Layer 6 of a small transformer language model trained on English Wikipedia (10 layers, counted from 0, width 64).
A neuron adds its activation times its output weights to the MLP's output. To switch it off is to set its activation to zero at one token and run the rest of the model.
A neuron's activation on a vector x is SiLU(gate . x) times (in . x), where the dot is the dot product.

Input weights of the MLP neurons that the questions are about. A number n stands for (n - 500) times 0.0011.
n3 gate: 441 712 720 518 685 702 422 450 426 417 575 608 562 298 519 409 283 261 371 421 453 474 334 470 593 521 302 406 471 501 419 458 421 532 576 419 285 537 588 532 336 492 665 600 462 459 362 567 560 471 260 230 490 329 430 669 314 563 569 623 229 451 550 402
n38 gate: 521 659 514 459 558 388 622 609 494 419 576 694 495 491 421 522 497 639 442 384 634 506 627 753 503 523 338 462 447 326 659 471 351 415 371 705 470 413 536 581 296 436 395 666 438 382 370 652 604 720 396 615 620 500 288 701 876 524 547 692 444 515 659 351
n59 gate: 418 291 470 707 324 523 414 610 558 584 681 507 339 336 616 466 370 577 414 552 610 347 360 495 584 439 295 595 561 521 784 554 645 491 357 280 401 289 607 363 680 165 715 448 630 633 334 464 435 608 374 579 294 448 613 407 497 435 636 488 210 440 485 539
n101 gate: 541 448 425 481 590 422 558 581 504 396 478 439 500 498 509 513 424 424 224 326 543 475 387 667 430 531 638 502 414 707 455 682 601 384 705 414 438 145 389 644 480 688 571 330 556 588 285 370 447 458 484 571 391 664 555 356 606 538 692 586 366 527 599 438
n3 in: 452 412 558 431 531 823 697 503 616 606 590 745 175 483 322 445 334 413 386 330 572 448 605 393 319 363 452 511 652 583 340 596 623 285 220 514 375 616 553 639 438 463 415 758 466 389 315 607 457 757 355 433 462 635 613 532 465 448 390 564 232 477 420 517
n38 in: 743 549 574 555 429 380 645 516 399 450 731 560 428 462 292 181 164 370 499 12 653 458 556 334 347 554 625 450 305 257 427 98 483 388 338 348 647 512 539 445 556 686 562 557 666 413 582 468 713 782 135 598 495 517 722 354 380 649 551 457 508 442 568 488
n59 in: 479 503 283 454 415 497 612 354 543 677 469 552 439 332 544 403 400 669 499 443 541 636 491 367 503 492 397 531 686 422 538 644 287 508 389 334 395 720 540 370 503 323 206 602 634 633 673 535 246 585 490 712 499 545 547 605 538 552 446 651 381 581 405 707
n101 in: 521 475 683 355 617 431 470 526 561 513 439 695 561 562 577 531 435 383 433 626 276 479 298 796 446 467 664 473 612 684 467 615 541 540 688 336 411 446 508 564 525 534 547 589 293 589 729 573 380 656 504 646 413 391 632 449 514 679 462 513 261 356 612 523

Output weights of the MLP neurons that the questions are about. A number n stands for (n - 500) times 0.0028.
n3: 554 564 454 579 446 275 682 583 436 523 365 510 554 446 473 718 444 602 580 338 398 627 492 468 445 625 443 444 476 733 732 537 336 456 445 422 470 468 651 460 571 577 576 547 617 549 546 379 455 436 678 518 344 591 545 239 613 520 384 487 330 544 439 383
n38: 655 636 406 467 666 494 730 639 485 347 472 593 528 527 484 501 325 468 355 297 508 523 292 563 446 488 541 424 500 686 426 323 517 499 407 556 560 618 634 399 624 576 565 561 562 353 457 662 608 659 423 415 381 415 641 314 470 524 454 516 373 372 451 388
n59: 475 562 572 528 487 464 511 489 535 345 466 559 630 703 529 668 524 499 568 539 385 518 556 674 342 489 535 467 401 433 324 473 609 562 620 555 514 476 506 625 533 713 502 313 424 417 458 543 592 475 670 439 537 488 493 630 430 525 544 491 982 404 535 409
n101: 462 556 488 536 391 541 539 477 501 700 624 451 490 464 485 397 558 613 457 552 549 570 635 349 476 472 419 550 489 391 529 359 500 533 475 468 667 629 478 572 387 403 422 482 525 401 390 484 494 519 423 560 587 425 461 590 618 522 378 524 669 586 510 521

Each question names a token from some text and the token that comes next. It shows the vector x that enters the MLP there. A number n stands for (n - 500) times 0.0089.

Then comes g, the gradient of the next token's log-probability with respect to the MLP's output, scaled to length 1. A neuron's effect is roughly proportional to its activation times (output weights . g). A number n stands for (n - 500) times 0.00097.

"r", then "ough"
x: 636 676 330 544 449 407 581 522 397 513 532 456 610 567 356 508 645 559 594 429 314 723 650 593 488 700 439 527 543 523 529 458 413 431 564 469 502 748 617 568 469 745 703 596 415 432 494 570 561 556 486 436 732 522 515 465 573 571 385 439 338 550 498 565
g: 551 574 761 463 534 776 648 490 494 363 373 439 514 427 401 585 428 682 544 418 479 550 476 459 393 388 935 665 514 438 436 519 475 410 660 639 625 613 583 397 787 399 348 656 487 344 393 385 565 297 427 506 429 384 533 506 432 784 470 624 534 300 514 643
Which neuron, switched off, lowers the next token's probability most? n38

"an ", then "|"
x: 588 524 341 659 640 419 426 331 533 659 531 350 391 509 461 631 449 477 382 447 518 623 488 585 466 673 548 369 525 579 464 538 575 279 435 343 549 491 541 410 633 568 354 477 588 549 524 294 518 451 481 537 182 486 491 376 565 512 361 452 253 471 492 595
g: 673 644 435 629 525 574 405 759 377 681 624 506 330 573 536 667 459 534 642 444 511 605 386 415 337 702 577 287 678 618 522 728 464 374 474 601 484 663 519 443 404 621 321 549 269 407 378 357 439 520 296 629 764 309 312 383 532 596 623 335 537 580 378 526
Which neuron, switched off, lowers the next token's probability most? n101

"All ", then "t"
x: 601 402 284 612 506 435 464 563 486 382 508 562 564 534 539 550 547 530 484 450 470 534 527 443 589 381 424 433 441 598 559 464 469 463 482 572 601 492 504 397 343 642 643 536 484 522 388 403 562 581 451 468 514 504 514 315 441 488 643 443 66 544 508 662
g: 538 631 547 539 291 526 428 246 494 557 703 427 420 681 471 508 620 696 400 517 811 496 639 257 607 418 354 553 744 422 409 669 311 316 524 476 598 472 552 679 459 437 692 471 653 563 747 654 521 405 366 492 679 732 375 549 509 391 394 495 422 403 389 493
Which neuron, switched off, lowers the next token's probability most? n59

"\n", then "|---|---|---|---|---|---|"
x: 563 498 452 567 578 485 373 556 460 394 425 569 417 599 520 510 513 372 581 451 430 551 375 611 607 466 498 321 550 542 651 444 409 521 472 663 567 620 584 363 548 504 616 620 481 508 477 480 641 654 401 411 503 652 507 345 521 462 621 495 135 545 504 483
g: 498 414 634 415 582 524 555 555 341 393 449 578 578 341 338 681 390 529 550 505 531 669 355 320 496 637 636 358 607 369 539 460 549 155 492 553 730 625 346 544 427 594 534 560 639 212 392 774 412 387 560 249 616 528 617 531 559 578 591 504 595 746 738 417
Which neuron, switched off, lowers the next token's probability most? n38

"ty", then "ph"
x: 494 640 393 484 473 484 593 564 335 377 550 578 418 441 460 736 834 602 654 598 415 695 356 476 602 531 523 467 425 470 483 354 394 319 565 415 568 517 356 417 557 609 651 548 370 488 544 473 662 529 398 491 632 436 401 391 534 519 633 518 465 430 597 660
g: 451 550 368 582 437 642 537 529 516 291 508 97 471 643 464 446 707 596 503 514 583 492 469 490 826 480 226 438 589 621 436 513 638 783 434 621 522 288 443 492 431 580 494 281 714 461 621 207 377 500 273 520 536 524 445 398 442 377 440 424 381 522 449 466
Which neuron, switched off, raises the next token's probability most? n59

"system ", then "subsequently "
x: 545 597 214 422 424 452 424 625 478 617 533 399 459 541 478 621 487 502 537 454 487 392 379 450 584 577 429 417 526 584 574 410 395 385 487 317 606 515 716 412 436 461 493 582 404 444 446 390 420 541 472 493 522 478 604 322 459 422 636 387 177 550 476 621
g: 434 598 504 662 483 426 285 612 397 452 114 680 505 552 612 378 562 329 526 392 626 487 605 571 699 385 500 600 501 462 653 352 331 425 417 469 324 457 324 470 517 675 478 568 306 460 435 685 476 482 429 490 363 950 516 631 576 534 499 377 573 485 708 400
Which neuron, switched off, lowers the next token's probability most? n59

"P", then "es"
x: 601 594 294 532 487 428 504 540 346 521 377 425 528 440 494 634 615 408 576 470 485 641 464 573 438 535 478 460 325 498 104 516 568 412 465 409 379 522 504 381 608 697 516 431 440 401 514 580 436 637 339 400 524 474 533 335 630 470 553 417 409 556 540 451
g: 469 620 532 438 645 474 425 560 524 644 447 395 250 677 542 621 657 461 589 564 385 613 512 528 367 536 538 498 389 380 425 467 316 428 587 284 659 309 361 666 821 655 577 411 316 566 336 432 677 484 554 299 615 402 594 554 541 535 488 635 452 322 444 91
Which neuron, switched off, lowers the next token's probability most? n59

"| ", then "10 "
x: 466 533 465 647 534 415 401 605 495 447 478 661 508 618 469 507 648 394 616 380 387 551 387 479 596 468 509 407 570 527 583 487 493 461 538 681 630 575 396 410 560 427 488 502 455 485 471 511 600 544 425 441 506 496 614 351 538 555 551 540 89 616 534 457
g: 601 415 572 518 496 322 394 580 562 456 671 460 712 586 524 733 450 560 465 262 430 500 370 675 397 611 472 565 287 867 499 424 322 281 310 374 457 257 404 395 518 508 241 383 429 468 346 368 503 541 681 472 605 454 415 373 490 733 447 425 471 524 321 583
Which neuron, switched off, raises the next token's probability most? n59

"o ", then "Ari"
x: 557 428 339 520 722 378 354 530 524 545 565 365 375 501 551 470 543 395 416 547 502 675 407 522 503 514 491 516 460 611 648 660 436 220 418 365 462 506 485 336 651 461 44 454 446 446 644 494 453 449 461 523 453 503 530 378 599 484 494 505 268 590 476 481
g: 416 295 693 371 608 524 607 473 499 239 586 654 510 553 347 413 540 194 480 582 637 484 492 588 427 558 474 459 275 495 364 411 347 653 704 623 469 373 532 535 583 629 365 322 506 517 342 766 669 530 532 373 426 508 803 416 556 761 437 438 565 724 550 421
Which neuron, switched off, lowers the next token's probability most? n59

"| ", then "Andre"
x: 458 429 379 723 486 365 456 648 581 405 432 632 471 600 493 484 582 352 577 408 433 633 380 484 578 589 619 497 534 552 378 442 511 396 559 528 626 502 385 443 661 417 596 435 548 540 521 406 519 550 457 506 541 476 591 292 449 514 391 536 156 582 604 504
g: 518 424 558 716 683 801 619 371 541 200 428 479 311 420 287 496 467 451 451 422 607 720 338 612 485 462 455 393 559 654 497 665 571 346 526 335 557 448 478 519 544 711 295 478 251 469 536 511 487 507 440 356 601 585 508 363 809 346 557 465 681 648 631 386
Which neuron, switched off, raises the next token's probability most? n101